Layer 10 of a small transformer language model trained on English Wikipedia (14 layers, counted from 0, width 128).
A neuron's activation on a vector x is GELU(gate . x) times (in . x), where the dot is the dot product.
The model reads these tokens: "minist" "rat" "ors" " of" " S" "el" "am" " for" " three" " years" " after" " February" " " "28"

The vector x that enters this layer's MLP at each token. A number n stands for n times 0.0069.
0 "minist": -64 154 223 156 -40 -312 -150 -83 -124 67 254 37 -142 -1 -152 -45 70 -42 167 -20 55 -161 32 27 328 157 180 45 -92 117 -81 -211 -52 -49 17 19 -35 257 150 -4 103 245 147 95 104 -235 -176 -240 61 -57 48 88 -119 301 110 189 -148 286 223 -41 -181 179 -119 70 19 44 -176 7 100 304 151 118 -128 7 58 -122 -37 217 200 283 50 -121 -88 -5 93 -353 9 -134 -240 249 38 200 8 -17 190 10 2 -124 -57 132 247 -219 192 -259 -152 24 184 -43 -143 16 -74 -59 102 165 -38 -59 29 53 -96 -110 -41 42 95 -186 229 -48 -72 -12
1 "rat": -111 180 279 171 31 -232 -121 -208 -140 -16 251 95 -164 73 -209 29 40 30 242 -205 -18 -88 130 80 152 191 143 128 -157 140 -118 -212 147 -42 1 149 57 53 17 -19 111 38 47 -56 103 -301 -271 -74 -113 -290 -12 63 -77 408 41 67 -129 185 266 -65 -127 160 -274 -6 50 4 -102 24 -36 247 30 84 -245 88 19 -85 -18 93 33 200 -91 -120 83 74 151 -359 99 -4 -143 281 -32 192 -81 13 247 -39 65 -42 -41 65 352 -81 56 -97 18 114 170 122 -265 45 6 78 115 138 46 -98 -142 -64 -153 -187 -40 110 -8 -12 262 -31 -4 -186
2 "ors": -16 215 193 187 17 -233 -169 -199 19 34 119 11 -271 -119 -350 59 -94 8 143 -168 -42 -203 -24 1 126 177 161 152 -253 96 -2 -121 135 -107 -58 94 108 -29 133 -25 31 61 75 14 166 -290 -204 -183 -5 -138 -45 41 -74 458 117 86 -173 134 241 -22 -100 133 -176 -68 -16 163 -253 -134 33 278 204 -5 -55 -28 -25 -12 94 75 113 268 19 -317 74 -2 128 -395 -7 -56 -79 105 137 205 -112 -87 82 -2 -154 -193 -67 42 347 -142 32 -152 -10 121 108 75 -210 -32 -59 37 79 125 72 -162 -7 -106 -28 -215 -9 20 96 -109 232 -45 -79 -87
3 " of": -176 206 204 139 -8 -263 -112 -242 15 80 179 -30 -310 30 -473 2 34 -92 193 -69 30 -225 -129 60 128 139 83 8 -389 47 42 -92 178 38 -48 116 168 56 -4 -2 74 108 137 -7 125 -214 -107 -171 -34 -72 60 -83 -79 408 31 148 -180 132 138 -127 -107 74 -201 -60 -24 -2 -87 -89 159 356 108 54 -92 -18 36 -157 -13 -44 27 198 -58 -250 50 -135 123 -387 36 -51 -9 180 -48 113 -64 -6 107 -35 20 -63 -229 74 351 -49 64 -256 -34 161 139 11 -63 -48 -58 -75 47 138 14 -144 -15 -67 68 -245 -60 202 33 17 204 -61 -205 -65
4 " S": -11 401 91 -12 99 -104 -82 133 -110 31 127 51 -161 86 -234 15 -123 -175 -9 -119 97 -300 -164 79 -45 116 16 143 -275 177 -60 14 28 110 -18 -244 148 51 -5 -48 -69 69 185 60 112 -140 -168 -143 14 -83 -70 -6 12 217 57 163 -152 -38 273 -147 -111 -195 -244 -53 -28 -91 -26 -301 7 108 196 -16 -30 146 -196 82 165 15 -40 165 2 -239 113 -8 107 -223 -110 -25 -137 105 29 143 71 22 290 -25 -83 -36 -217 61 298 -90 122 -90 -343 113 452 155 -404 78 101 20 9 116 -12 -82 -92 51 -24 -188 -39 -194 136 58 134 96 -136 -117
5 "el": 81 104 17 -189 27 -84 -235 239 13 95 -97 123 -224 17 -83 -5 -93 -93 138 -85 40 -310 12 174 -107 96 -98 38 42 178 28 -75 -70 -84 -252 148 266 78 221 -112 6 188 -1 64 -100 -185 -94 19 -162 30 -192 100 137 303 -125 219 -143 -7 75 127 30 -151 -75 -288 135 -134 -146 -142 -23 121 67 228 -38 249 -212 -70 12 -206 81 -18 246 99 -154 -41 -33 -204 -141 132 -52 92 -187 68 143 -121 167 -36 75 67 -237 195 185 -207 83 7 -296 162 334 112 -215 78 -89 -58 -83 247 -186 61 -247 -6 -63 -137 -120 -204 -63 -89 141 31 -186 -204
6 "am": -76 165 11 -68 46 -199 37 179 15 -34 -113 20 49 -78 -7 37 -28 -116 199 -122 -56 258 -19 -185 291 248 68 57 13 75 -67 -217 -22 49 -19 109 394 192 -21 20 -99 -218 137 5 194 2 -23 -65 -245 -59 -252 336 -162 272 53 262 -168 270 157 85 -122 196 -110 49 306 -163 53 -94 -28 175 61 -29 0 -94 -195 -127 132 -18 14 -7 233 -109 -119 285 223 -163 -28 291 16 109 -78 168 212 -197 99 77 23 -119 -171 -85 157 -105 60 -85 -134 49 309 -12 -198 130 -5 -80 64 199 -95 15 21 6 -30 -6 66 -191 -69 -146 -13 264 -208 20
7 " for": -19 34 65 -16 38 -295 -49 -140 -154 -41 236 20 -183 -7 -321 14 -90 -115 138 -110 -8 -242 -155 -175 187 201 141 -1 -287 125 -277 -54 86 -141 161 68 208 -142 -25 -88 -58 192 98 76 79 -16 1 54 -308 186 123 28 204 216 289 137 -138 15 299 -195 35 132 -15 -278 53 39 -59 -180 13 399 145 215 77 13 119 28 -63 -59 76 39 64 -354 45 26 176 -195 6 -76 148 208 -69 -16 46 4 160 48 -69 -1 -222 47 220 31 -59 -122 -158 136 76 -102 144 -30 -252 71 130 277 76 -116 11 193 -181 -18 78 75 130 -30 63 -47 -199 25
8 " three": -315 75 155 281 73 -201 -77 -117 -83 -19 171 -118 -95 -38 -420 -104 -21 -242 34 -14 96 -167 -86 -237 -29 168 221 72 -287 208 -22 -67 -101 36 68 -158 -235 44 149 38 25 127 -68 143 -11 -217 -211 15 -152 -10 54 146 -34 256 13 173 25 -46 39 -105 -96 201 -172 -201 6 -38 160 -82 72 251 110 -147 -184 107 60 -52 164 116 -200 109 140 -236 21 27 104 -195 85 -53 -200 7 172 357 -39 84 172 -1 134 50 -160 91 270 35 69 -70 -35 299 162 -109 -153 109 -283 -86 -75 124 -17 -50 37 -146 -85 -236 60 -3 45 -62 92 84 -284 -52
9 " years": -218 66 135 244 -104 -35 -37 -94 -34 -168 294 77 -269 -77 -224 10 117 -46 53 -92 178 -253 -146 29 90 221 184 39 -258 135 -83 52 19 72 166 63 -14 -272 183 -14 84 38 211 -78 105 -170 -104 -17 -109 -150 28 213 -88 351 -45 200 -117 266 130 211 -149 248 -187 -47 64 224 25 21 129 99 68 -180 18 84 15 -117 108 -24 -7 71 32 -197 -21 103 199 -273 -126 -238 -79 72 79 273 35 -59 176 -39 -73 -64 8 -27 219 17 104 -137 -190 249 154 299 -91 -18 -103 12 21 98 149 -145 -94 -264 -196 -205 62 -104 -23 57 298 73 9 -110
10 " after": -217 17 239 342 0 6 -159 -273 -47 53 169 61 -336 -110 -404 28 35 -1 177 -258 108 -152 79 127 108 180 100 -52 -198 263 -19 -88 199 -38 1 130 38 -92 55 -83 -2 226 268 -74 140 -196 -99 30 -35 82 62 -38 19 366 188 77 -30 124 202 -147 47 194 -80 -78 164 141 17 -83 127 227 196 132 -52 103 11 -234 -60 -169 -9 61 22 -292 -52 24 92 -181 92 -77 60 111 -25 27 155 -29 132 -124 65 -86 -203 156 230 -72 10 -411 -54 179 267 140 -60 60 -144 -92 123 -32 -1 -79 -23 -130 -97 -123 -102 61 88 130 131 -60 -62 -150
11 " February": 10 -18 252 110 11 -106 -136 -83 56 -41 93 13 -163 20 -363 -117 4 -39 176 -107 255 -159 24 1 192 232 146 59 -181 378 -32 -154 -112 67 -19 -75 34 -39 -103 -19 -212 34 358 160 48 -84 -187 119 -248 -11 -60 141 19 285 142 22 -26 79 232 123 -48 -71 -261 -177 146 15 -32 -67 168 140 111 36 -115 -34 55 1 108 -130 -17 -122 103 -346 107 57 70 -191 42 -69 -105 -76 236 46 80 -73 183 -184 112 73 -95 156 300 106 39 -107 -12 4 179 242 -306 239 -107 -141 -126 183 -125 -11 2 -251 -102 -194 -148 -311 25 -36 191 40 23 61
12 " ": 25 279 276 219 -3 -111 -232 -103 -87 28 166 -56 -171 97 -313 33 -44 -72 148 -183 -72 -326 64 -3 106 242 188 78 -333 200 -50 -125 128 -55 -96 -10 146 -146 176 46 -6 -41 228 121 102 -267 -109 -58 25 -120 13 67 -97 272 90 116 -128 154 80 -1 -74 -86 -124 -58 126 17 37 -170 159 213 159 30 -186 107 -37 114 60 -80 125 174 71 -288 241 169 220 -243 -31 56 -175 208 -102 264 -27 -51 26 -14 163 -162 -197 51 84 -119 59 -246 2 19 324 99 -54 82 -113 -60 -103 62 -98 -154 -54 -221 47 -257 118 49 90 108 252 18 10 103
13 "28": 23 20 220 267 -205 -184 -136 -56 -371 -226 87 -114 -284 -26 -301 16 -140 -114 99 -130 17 -75 19 49 91 23 223 72 -333 351 73 -220 -88 107 -234 -69 117 -45 97 85 -71 101 180 172 29 -193 -226 145 -127 -130 29 114 55 443 -49 189 -27 7 177 93 -38 -44 -8 -71 100 153 -34 -120 201 88 99 41 36 10 193 99 210 -10 240 -4 158 -239 48 183 302 -203 116 60 -4 129 34 63 132 30 95 -124 198 -206 -159 -80 5 -43 -173 -181 -119 52 110 -109 -169 -27 -152 52 -76 81 38 -116 -41 -233 -130 -46 -26 -130 84 36 205 -9 -21 31

Each question shows the input weights of one neuron of the MLP. A number n stands for n times 0.0018.

n42 gate: 24 135 18 -152 139 52 -105 -15 45 59 3 -124 44 99 -90 89 77 -3 -46 -23 64 -153 166 79 -271 -56 -25 -30 100 -114 15 73 -15 -12 -60 -129 -87 -146 104 29 63 54 99 271 -72 13 51 -55 91 13 -101 77 -191 36 -80 -69 57 -9 -166 -64 116 -12 -109 199 35 25 -18 -3 -12 18 -49 -43 31 6 -22 -120 -140 126 -98 -59 133 -197 -21 40 120 -6 -278 41 15 9 -148 -217 127 185 -72 26 -6 40 67 -93 -11 -53 -102 35 37 -56 6 -217 -9 3 60 121 303 41 -9 15 228 -12 -61 86 -62 123 3 219 -24 24 115 56
n42 in: 125 56 84 0 -115 120 24 63 59 35 66 31 77 13 -122 -3 -96 -114 -142 -14 17 68 -93 -168 135 51 -127 174 -88 81 -22 -213 -146 -20 17 65 78 -7 -10 55 -32 -169 -158 -53 92 -142 408 -59 -46 -221 37 -147 -220 -118 161 -237 -134 -170 50 -128 180 52 24 19 92 -156 220 85 -126 50 -59 17 -115 16 -51 -76 -42 42 107 -150 154 -119 27 109 10 -79 -166 -38 115 -32 72 150 -33 -148 3 47 -70 150 -63 -101 49 249 -148 29 30 -30 -106 -52 -47 115 -20 138 40 139 -3 -49 79 90 13 -17 -43 -57 -128 60 131 -80 246 20
Which token does this neuron like most? 10 " after"

n179 gate: 161 -58 -68 -3 -102 -3 -136 -32 -130 30 39 -26 0 -31 -94 188 21 20 18 53 -32 111 38 132 -11 32 101 52 -105 -79 3 -23 48 -77 52 -144 148 200 -49 9 66 -66 -184 143 22 -57 134 -44 -11 -29 -11 135 91 107 62 85 -270 -203 18 -76 120 -52 -96 -34 -37 185 13 102 98 39 119 -110 108 -47 -6 -113 -128 -5 -65 75 77 -31 22 -148 -195 26 -56 -125 27 126 -101 -109 53 127 -193 -3 -28 60 47 -9 54 71 29 80 193 -48 -89 -80 13 -34 -118 105 45 48 101 144 6 22 -6 -34 28 70 -17 213 -63 59 42 48
n179 in: -123 -42 -35 -154 -62 105 59 -14 -85 -202 -48 62 -60 78 -15 -86 95 -63 -6 -41 -16 -43 -165 -147 179 37 -207 -273 49 -44 -83 34 14 -44 6 -141 39 228 -156 19 55 -123 217 57 -82 -82 -118 -3 185 -9 -69 -18 56 -8 89 73 65 50 139 59 -40 -61 -75 233 -29 -98 -63 -29 48 180 -38 147 -27 -145 33 62 -35 20 116 29 -85 228 104 -86 -56 -227 83 -237 74 57 -89 12 -86 98 28 -28 83 38 -36 -31 110 6 -113 -63 12 -115 141 -82 95 -49 -41 -6 -21 106 -9 12 -53 81 -59 0 162 -69 -59 -82 21 -48 81 45
Which token does this neuron like most? 7 " for"

n76 gate: -140 -54 -31 -85 -124 3 -101 -73 -65 -108 -29 -116 -124 118 -183 -10 -13 14 88 76 -192 3 28 3 -81 21 -106 -110 122 218 14 97 -194 0 92 -47 104 88 103 89 -95 76 12 34 23 97 45 187 11 -29 69 11 99 18 -77 -86 -37 -272 53 -170 111 -59 81 16 126 -60 -33 -6 171 -34 -167 -23 17 34 -75 -90 -75 81 -14 58 -87 26 -17 -86 -132 -177 23 76 102 82 136 -29 68 227 21 35 -23 15 -26 87 -79 136 185 -93 -23 -206 -22 51 13 -180 123 55 -81 -82 -66 -40 6 -58 -102 121 18 159 14 52 -42 57 -102 -9
n76 in: -3 104 23 12 -97 90 0 -105 -21 -41 42 -93 -57 -115 106 35 -14 30 -36 -76 -160 27 -93 -6 -97 174 117 -74 113 -6 -60 -154 -80 -9 -261 77 48 122 174 84 -90 135 -9 32 -9 -124 134 36 -65 70 -87 69 -177 -109 -87 35 -24 -47 31 16 -122 187 134 96 209 18 -3 118 -134 75 -163 108 -21 -21 -85 68 -87 -82 134 46 -41 -30 -131 -75 26 0 98 -57 14 -9 68 98 62 237 55 -14 -57 193 119 -97 61 148 -68 126 162 -169 113 -68 -89 134 29 -37 66 82 -54 -77 47 29 -115 249 19 -307 -44 6 71 -92 -6 -36
On which two tokens does it fire most, strongest first? 13 "28", 4 " S"

n192 gate: -16 19 -64 -116 -211 -3 94 68 124 33 -125 6 3 158 130 121 -45 86 122 -33 108 178 -19 170 23 111 221 -101 -122 17 143 -27 -112 -81 -65 26 -133 82 89 -214 -8 -31 205 24 -65 52 -74 -90 -51 120 134 -57 -121 -10 72 58 -11 -20 -56 -51 58 53 9 54 52 -9 123 160 94 3 -37 -37 -67 -48 -208 78 -97 87 -55 -60 -53 23 -131 -34 -123 3 -9 -114 49 19 -59 50 -25 -72 -147 59 171 9 -122 -128 42 -9 -200 -41 57 113 22 39 -59 -67 75 -58 -236 -61 89 152 34 77 102 26 3 -89 62 185 -56 -20 -67 75
n192 in: 38 8 58 28 -59 71 -29 8 -51 0 -17 -50 -33 83 179 77 0 158 48 18 15 3 55 15 -32 131 140 115 -23 -64 49 -209 -193 139 168 -47 133 82 155 -163 136 45 55 -82 -165 -288 -139 -59 87 0 3 66 -65 34 -96 83 -90 -22 -77 30 145 -97 -18 -16 35 -57 93 -14 -102 0 -42 172 52 34 -242 -59 205 45 -25 22 48 65 117 -17 126 91 -51 -89 3 -24 -47 -61 118 -183 205 -5 -99 141 97 -9 -73 69 -86 -62 200 86 -71 -70 -24 -78 111 -14 132 -101 37 -121 107 58 -62 114 -24 103 -17 41 -22 60 91 72
On which three tokens does it fire most, strongest first? 11 " February", 6 "am", 3 " of"

n41 gate: 161 -108 76 46 85 6 12 -110 165 92 -40 0 -102 99 12 8 67 38 -67 61 -188 97 73 220 -32 -50 -38 40 68 3 172 -122 -8 -155 -63 -18 -64 43 143 -33 200 48 -85 -34 82 74 27 -129 -159 38 35 -40 -51 13 -92 -48 40 20 59 57 9 -20 -36 5 72 38 -243 -11 17 -130 177 -99 -44 -49 -175 13 -11 82 70 30 236 237 167 6 57 48 -92 79 177 116 -45 -27 -83 43 -68 -142 95 -28 84 -54 117 -152 88 -19 9 70 -150 -25 -24 -255 99 208 -9 15 3 94 -89 -120 -63 -3 -24 -3 9 -66 31 14 0 -67
n41 in: -85 112 187 14 -165 144 25 -62 -125 123 82 -74 -72 90 -28 180 -73 34 146 134 -90 -21 126 116 -35 -224 -124 185 -87 177 -210 -11 3 -50 -7 -67 -100 -194 20 61 10 -54 -76 44 27 145 128 61 -51 -70 24 -82 74 -31 53 0 192 -3 80 -43 -140 20 325 19 -3 -24 -49 3 208 79 -14 -179 115 0 -201 89 -53 -13 179 187 27 241 34 48 -50 -39 -38 -175 20 160 56 123 -78 58 -109 0 -48 26 218 82 79 -17 29 -114 -10 163 -30 104 54 76 107 89 -338 -87 58 17 159 -138 -81 -257 -132 -227 94 42 -54 -54 6 -135
On which token does it fire most, and how strongly? 2 "ors", at about 1.6

n148 gate: 124 -127 -48 -9 28 138 -36 54 3 106 66 176 14 -43 23 -18 172 29 -13 58 99 79 53 -15 35 18 -12 -91 -15 -95 14 -77 -60 70 51 -24 -35 -3 134 81 154 163 96 -135 -82 -40 -3 0 -116 -132 -195 -37 153 -68 33 -59 127 34 19 162 -15 -95 54 -8 36 -126 -60 -153 -3 144 -11 -72 108 -108 -20 -153 -11 -98 128 44 3 142 32 -11 3 195 -94 -76 -17 85 -245 3 11 82 -53 16 -6 -161 -160 180 145 101 49 -123 161 49 163 104 169 -79 81 -166 58 88 -121 -51 -142 -105 74 -20 85 17 25 5 -187 -66 94 78
n148 in: 51 -105 -160 -67 131 -211 -349 71 -21 93 25 -61 101 150 41 65 231 -25 109 121 -84 158 0 -57 -3 6 25 -21 -44 -42 -69 99 121 33 42 -222 -69 -141 12 158 -72 103 -41 -169 -113 -99 -23 -64 43 152 50 6 -98 40 54 -136 -104 -128 87 -68 285 -9 -52 -105 98 108 89 6 232 -68 40 0 44 -107 -28 -44 -118 -3 24 -71 156 -92 0 -34 27 -70 -22 35 -59 -21 86 -48 129 -272 226 -175 197 -10 68 104 -3 88 3 53 22 81 -140 12 -35 -101 51 60 -116 16 121 18 -98 72 -3 -37 -66 34 46 6 31 -120 110 -141
On which three tokens does it fire most, strongest first? 10 " after", 5 "el", 6 "am"

n250 gate: -11 -67 40 -128 152 91 105 -96 -33 -77 16 -91 -32 130 78 102 51 11 -74 38 -98 50 64 34 78 -98 -146 65 -120 -3 42 -40 -149 -91 -86 -3 -109 22 -91 -183 104 199 103 -41 -27 -44 -74 -187 11 -84 44 -110 27 70 -188 -51 -89 43 15 -74 -79 -3 57 -23 -165 0 -34 11 -25 36 30 -86 -98 128 17 42 0 -40 -136 -63 -105 -73 -77 -33 -30 0 -167 -5 -37 -5 -172 -96 30 -70 -45 207 -14 -148 -164 121 -25 47 65 186 121 -78 125 -148 46 -109 24 -8 -6 -20 -47 -187 -57 16 -8 -17 -68 102 116 13 116 202 90 -100
n250 in: -67 124 -32 54 68 -45 59 -29 -71 -190 57 200 -66 12 -67 11 -48 -64 -42 -16 -9 -111 105 -34 0 -126 54 56 -77 -29 185 -127 -92 185 231 0 64 93 -15 -25 -9 -124 -52 206 44 -67 0 116 -98 -114 72 -145 62 -25 -195 -85 133 -165 25 3 86 21 -3 48 -199 18 -127 -163 -24 -127 134 -97 -34 119 70 -39 -47 50 -219 20 -71 -6 -87 30 -127 -19 -66 174 -3 3 43 -3 -6 29 68 -222 75 62 -111 -38 -97 140 134 11 -163 -91 20 233 96 -21 -50 84 -82 -15 21 131 -104 75 69 -9 105 197 0 -29 113 -102 65 -213
On which two tokens does it fire most, strongest first? 4 " S", 1 "rat"

n73 gate: 0 0 -34 107 -59 -89 -20 -9 122 -95 54 -69 110 163 58 -92 68 352 80 -111 -3 -143 3 118 168 -175 -80 -16 16 -74 202 -46 -112 9 46 13 -103 -3 -126 76 -111 -31 -99 166 -34 -24 -69 113 -31 -140 121 -6 34 -38 147 -127 156 -84 -92 -70 23 93 -50 -9 103 -70 216 34 -120 -128 22 29 77 -122 42 -290 -74 6 -52 -27 -197 151 -29 -60 90 131 51 114 -113 -24 65 -81 28 57 13 9 177 85 -44 13 82 19 54 -12 -277 -96 -123 -240 151 -36 -59 89 -134 -42 13 69 63 132 72 -236 32 -67 -168 124 -100 -22 95 -13
n73 in: -10 68 -87 118 98 50 -27 113 -206 -116 56 -31 64 -80 131 -69 -59 -100 9 225 7 34 -87 126 3 78 -113 -13 67 103 -178 222 44 139 31 -139 20 105 19 -93 171 -87 43 -42 -59 95 -86 82 -7 -207 -116 -63 88 223 -93 42 -225 0 31 45 64 -49 -135 196 -35 30 -38 127 139 40 72 283 -131 -177 -37 191 -3 -13 64 63 101 112 86 -218 0 17 66 254 207 196 89 75 259 -87 -71 -144 59 -14 -20 -145 -58 -47 -57 -28 206 137 -153 23 -121 91 123 -70 -160 37 -37 72 43 115 -26 103 64 -10 29 -9 -13 0 -99 -30
Which token does this neuron like most? 8 " three"

n237 gate: 20 -19 -72 9 -67 33 -15 -53 -12 -86 38 -31 77 89 87 70 28 48 3 107 19 -39 32 24 51 30 -131 -102 -21 141 -71 -55 -62 -90 95 58 27 -3 -63 142 72 6 -54 -63 -12 -104 -68 -70 53 -45 -112 -98 76 -54 -20 -55 146 209 -88 46 -45 188 -124 61 -68 133 -184 239 0 -77 59 -56 -78 -20 54 -103 199 -23 34 23 151 147 -100 106 -110 37 -59 20 26 -150 -79 -236 164 37 152 22 -21 -10 150 74 -54 48 154 -40 -98 114 194 -70 -36 -57 -133 74 -233 -111 104 88 -135 143 152 -163 -14 -39 -148 56 -61 -38 -269 -15
n237 in: 109 -43 -18 0 -3 163 -41 -32 133 -122 156 -57 -124 43 -125 -97 -166 219 -83 -91 -122 -3 128 82 25 38 18 197 131 -108 -145 -44 -12 186 19 -126 9 -91 -15 32 -21 108 -50 -170 15 75 105 134 82 198 -71 25 -30 34 -50 -27 9 21 3 192 -191 42 -135 92 32 169 103 127 129 28 -206 -25 65 64 -183 17 51 -262 -30 -226 -63 97 37 -3 -51 -47 -80 -47 -29 -9 -66 57 -21 113 180 0 -174 -132 -3 -64 -51 -43 99 -129 31 289 33 -84 54 -25 72 -32 -102 128 68 145 -106 30 -100 98 37 -71 81 -53 54 70 23 84
On which two tokens does it fire most, strongest first? 9 " years", 5 "el"

n214 gate: -67 141 31 123 -131 -101 72 69 140 -115 162 36 155 88 126 -47 -3 -6 -89 43 -79 56 39 -95 -68 56 17 -23 56 133 111 -6 -17 8 -30 148 9 109 81 -121 76 -59 -137 56 68 -92 -126 9 137 -62 -49 -188 74 -48 6 73 111 -133 -40 -106 -80 54 -12 41 -3 -179 149 -46 29 -17 -52 -93 41 -40 82 -113 -65 -68 67 211 -6 -11 -66 -9 -11 191 55 -178 108 -22 -80 -65 34 52 -113 66 -86 112 -69 136 0 44 132 -64 148 67 22 236 60 -53 68 128 -41 -18 90 -46 129 -3 129 67 24 -90 370 99 9 78 73 0
n214 in: 29 -118 -39 -118 -48 58 16 151 -21 104 -135 -54 -203 96 78 53 143 9 -191 16 -173 -78 59 22 -109 19 95 -85 -91 134 -77 108 117 -30 -124 -129 50 -256 -170 323 -72 -3 -74 -43 -88 0 76 64 57 56 -120 43 18 56 -6 57 -3 -60 91 -51 72 75 -90 -26 91 18 -132 33 -37 -49 -55 213 177 133 16 70 12 93 134 -18 -54 125 -190 -15 72 -3 -9 180 -88 -32 6 56 121 -84 0 26 146 53 -28 87 -68 192 35 -143 -31 -189 -136 111 89 -41 69 21 -56 -62 157 -215 -12 30 39 -68 8 173 202 -26 -54 95 115 -56
On which token does it fire most, and how strongly? 8 " three", at about 0.64

n182 gate: 3 36 -52 122 -78 -44 -180 -339 97 116 -151 -36 -167 -67 154 -17 97 134 65 100 212 90 61 263 42 78 -86 -343 -71 -83 -197 -7 6 -80 95 39 -150 -9 221 13 46 -108 124 40 -84 -44 7 -94 -37 -26 -25 92 -65 -239 12 0 22 56 -15 102 39 229 59 27 -66 136 -39 12 -120 -6 -88 -76 -26 116 22 55 132 96 40 103 -106 41 243 6 -34 -62 139 -99 -55 -63 -7 -29 -109 -127 -149 69 -22 -10 154 -102 -38 -19 120 39 70 109 0 78 18 -3 43 112 -32 35 89 156 -75 -15 -53 155 -96 13 59 21 -78 -82 62 -80
n182 in: -99 20 -21 74 -101 6 55 24 52 48 218 -126 -42 -22 -139 172 169 72 32 66 56 134 30 205 -54 121 -41 -65 -70 3 114 52 39 -70 -23 -83 130 -25 88 -224 152 -95 -19 -47 15 186 97 -15 145 -86 81 -56 37 128 -90 15 -104 -217 -52 10 -108 49 -163 -29 54 -144 -107 -191 -121 0 111 69 -29 25 82 31 -49 165 -127 -75 -31 68 97 100 279 80 97 -80 -96 0 93 -96 -22 125 -138 -168 -43 175 0 -88 -55 -88 47 134 -84 22 -135 -239 -53 -146 104 15 -123 194 -166 -145 19 -126 -19 -113 -20 -119 -64 30 117 -3 -50 -25
Which token does this neuron like most? 9 " years"

n234 gate: 34 102 7 -108 -105 -53 -52 22 -80 64 -63 -100 129 -163 -31 -55 -38 -89 89 145 -93 21 -7 -31 90 -142 15 -57 -113 86 49 -31 87 0 -87 -73 -8 93 57 66 7 37 -251 -116 -47 -40 68 -160 -117 -31 -25 -147 -37 -169 139 -113 -60 117 40 -164 -109 -99 -114 21 27 13 56 102 45 117 -33 -81 -8 0 -56 22 -42 77 -10 12 40 48 -38 13 10 -29 35 89 85 46 -70 13 55 -142 -26 62 126 101 -111 132 -91 69 67 70 79 77 88 30 -14 -36 151 19 59 -23 102 22 -60 88 73 -119 -26 -130 -122 -10 7 -194 76 -59
n234 in: -271 65 -84 13 -108 -129 -50 74 85 3 -51 3 154 -22 -85 -5 43 24 37 -63 132 -38 -47 88 5 58 0 -79 -41 -225 0 -138 3 -92 -92 239 -95 59 63 -39 -10 34 8 17 -8 43 64 125 48 140 27 -86 230 -64 -176 3 -3 37 72 126 -206 55 -6 53 -128 -56 85 -79 0 -110 8 70 -191 77 -109 -172 8 -29 65 5 50 130 67 -21 132 17 -54 33 -49 -15 -66 58 -66 57 8 91 110 -121 -115 -20 -49 8 -66 20 -3 -136 -23 -108 65 -60 -160 26 73 -16 -27 -143 120 -60 -104 -83 178 8 47 -49 13 -27 25 -5
Which token does this neuron like most? 3 " of"

n30 gate: -81 -67 -45 -132 -159 11 -8 -36 132 -5 25 76 -37 -30 50 -84 33 -41 48 197 166 28 21 -107 -89 -53 181 75 50 -32 -32 -56 -195 5 -40 -31 -235 -27 154 43 67 -104 -39 -50 -35 -44 -26 -132 0 59 -128 -87 -8 -102 185 -48 -105 -75 -51 85 -50 72 -57 59 -3 -63 78 -38 -57 -74 -103 49 44 154 41 -241 -77 -24 -178 29 -102 22 -82 -63 -38 -90 35 -127 -118 182 -81 20 32 12 101 106 152 -68 44 -154 3 61 155 -60 202 72 37 32 82 -130 -43 58 0 -103 -49 81 -135 -45 89 14 48 -85 80 -8 -46 -27 -23 171
n30 in: 80 -133 72 -65 -64 42 -73 -25 -53 -69 6 -18 125 -33 -183 -212 25 -92 -85 82 -6 30 86 -46 -15 18 223 -93 -51 29 -65 55 -34 -9 -65 212 207 85 63 -59 127 -214 -117 3 -35 16 71 62 15 -36 -92 -33 53 3 83 -9 44 73 66 -25 -18 12 93 86 68 36 -20 -6 3 -104 105 -113 -57 -21 -24 -171 -40 -49 72 82 -213 44 112 35 -253 -3 27 -59 11 57 0 194 -79 181 122 56 -62 -70 -151 279 14 63 -25 -6 -133 -54 -160 3 238 -78 -43 -43 57 -60 59 178 -65 174 79 -190 -93 -89 58 -28 -79 177 22 -96
On which two tokens does it fire most, strongest first? 0 "minist", 11 " February"

n222 gate: -57 -90 163 11 -89 -28 -140 -131 -6 -99 127 6 -49 106 -43 100 -3 3 160 -84 3 23 -66 70 -49 9 -142 -86 196 -47 -139 -79 -24 -102 23 180 -57 199 -33 109 -163 -130 -49 -51 -145 211 44 -62 -53 -93 -48 34 -47 -67 -161 -176 -17 19 -45 -118 0 -39 -6 186 -32 257 -32 123 -141 40 -87 -11 -144 -34 -63 -68 61 17 36 3 -45 -34 76 -254 -28 -3 14 -13 73 -67 9 69 -84 39 -58 53 11 195 -56 -95 55 74 -8 -19 71 132 87 -3 -111 17 124 16 -103 14 -204 33 -14 -104 73 94 10 -162 -17 -16 -11 -34 -74 -143
n222 in: 109 -26 98 -91 84 -31 -73 49 82 12 -327 -76 -56 74 -162 -25 -51 31 40 169 -90 106 83 60 -127 28 -185 163 -97 78 -9 -9 -41 15 -60 56 -71 167 -235 156 18 -45 22 137 -63 52 -13 76 136 -63 -58 28 -54 151 -9 -24 -6 15 197 -41 141 78 -32 -75 85 -64 12 -54 162 -65 58 43 56 91 136 -80 -24 123 160 -208 57 -179 83 134 -51 -44 24 96 170 111 183 -182 -70 152 101 6 -70 -56 -52 -51 -79 9 -61 -146 239 3 -47 -15 -143 -96 -63 -6 -194 -106 43 -69 70 32 -145 -187 6 -18 -21 82 -42 -125 9 -31
On which three tokens does it fire most, strongest first? 1 "rat", 11 " February", 9 " years"

n129 gate: 0 -44 5 49 107 -33 -80 -71 -82 -19 89 164 43 92 -31 -118 127 8 -57 82 -96 28 -40 97 65 71 -45 -134 164 -41 128 120 -37 79 -52 68 93 113 -24 69 32 14 11 127 -98 -44 17 -187 -63 -51 72 22 68 -38 -145 97 -197 -79 44 -110 -74 133 122 37 -96 -3 122 -49 -236 -53 -82 -64 -14 157 -11 -97 38 -125 -11 -29 175 -91 -58 -58 -14 94 -25 -68 -101 -66 -189 -68 -113 65 71 -3 -72 119 127 96 -38 179 -8 -40 19 20 -54 -153 -88 -96 130 56 62 -164 89 -121 55 222 -104 -36 -31 -42 76 32 -33 -171 47 95
n129 in: 131 52 63 -71 -113 -133 -13 -71 104 36 40 -26 59 -87 -35 -34 26 159 -17 82 65 70 -117 198 107 44 121 125 -6 -124 95 -230 118 21 -84 -41 -38 46 -12 81 24 -267 -38 40 -150 56 -97 -58 -116 133 9 65 31 -40 6 97 244 131 -9 13 -9 79 -78 35 -86 -46 -95 -31 -22 75 107 40 6 169 28 47 257 -112 -9 -36 6 -98 -25 -56 -76 147 6 6 -199 71 -26 -35 -21 -13 -140 149 -154 -77 9 117 -20 -206 253 -35 -12 69 -3 -30 151 -25 -79 -158 -194 -139 -156 144 86 -51 12 -208 54 -215 -104 133 12 148 -26 9
On which three tokens does it fire most, strongest first? 7 " for", 1 "rat", 10 " after"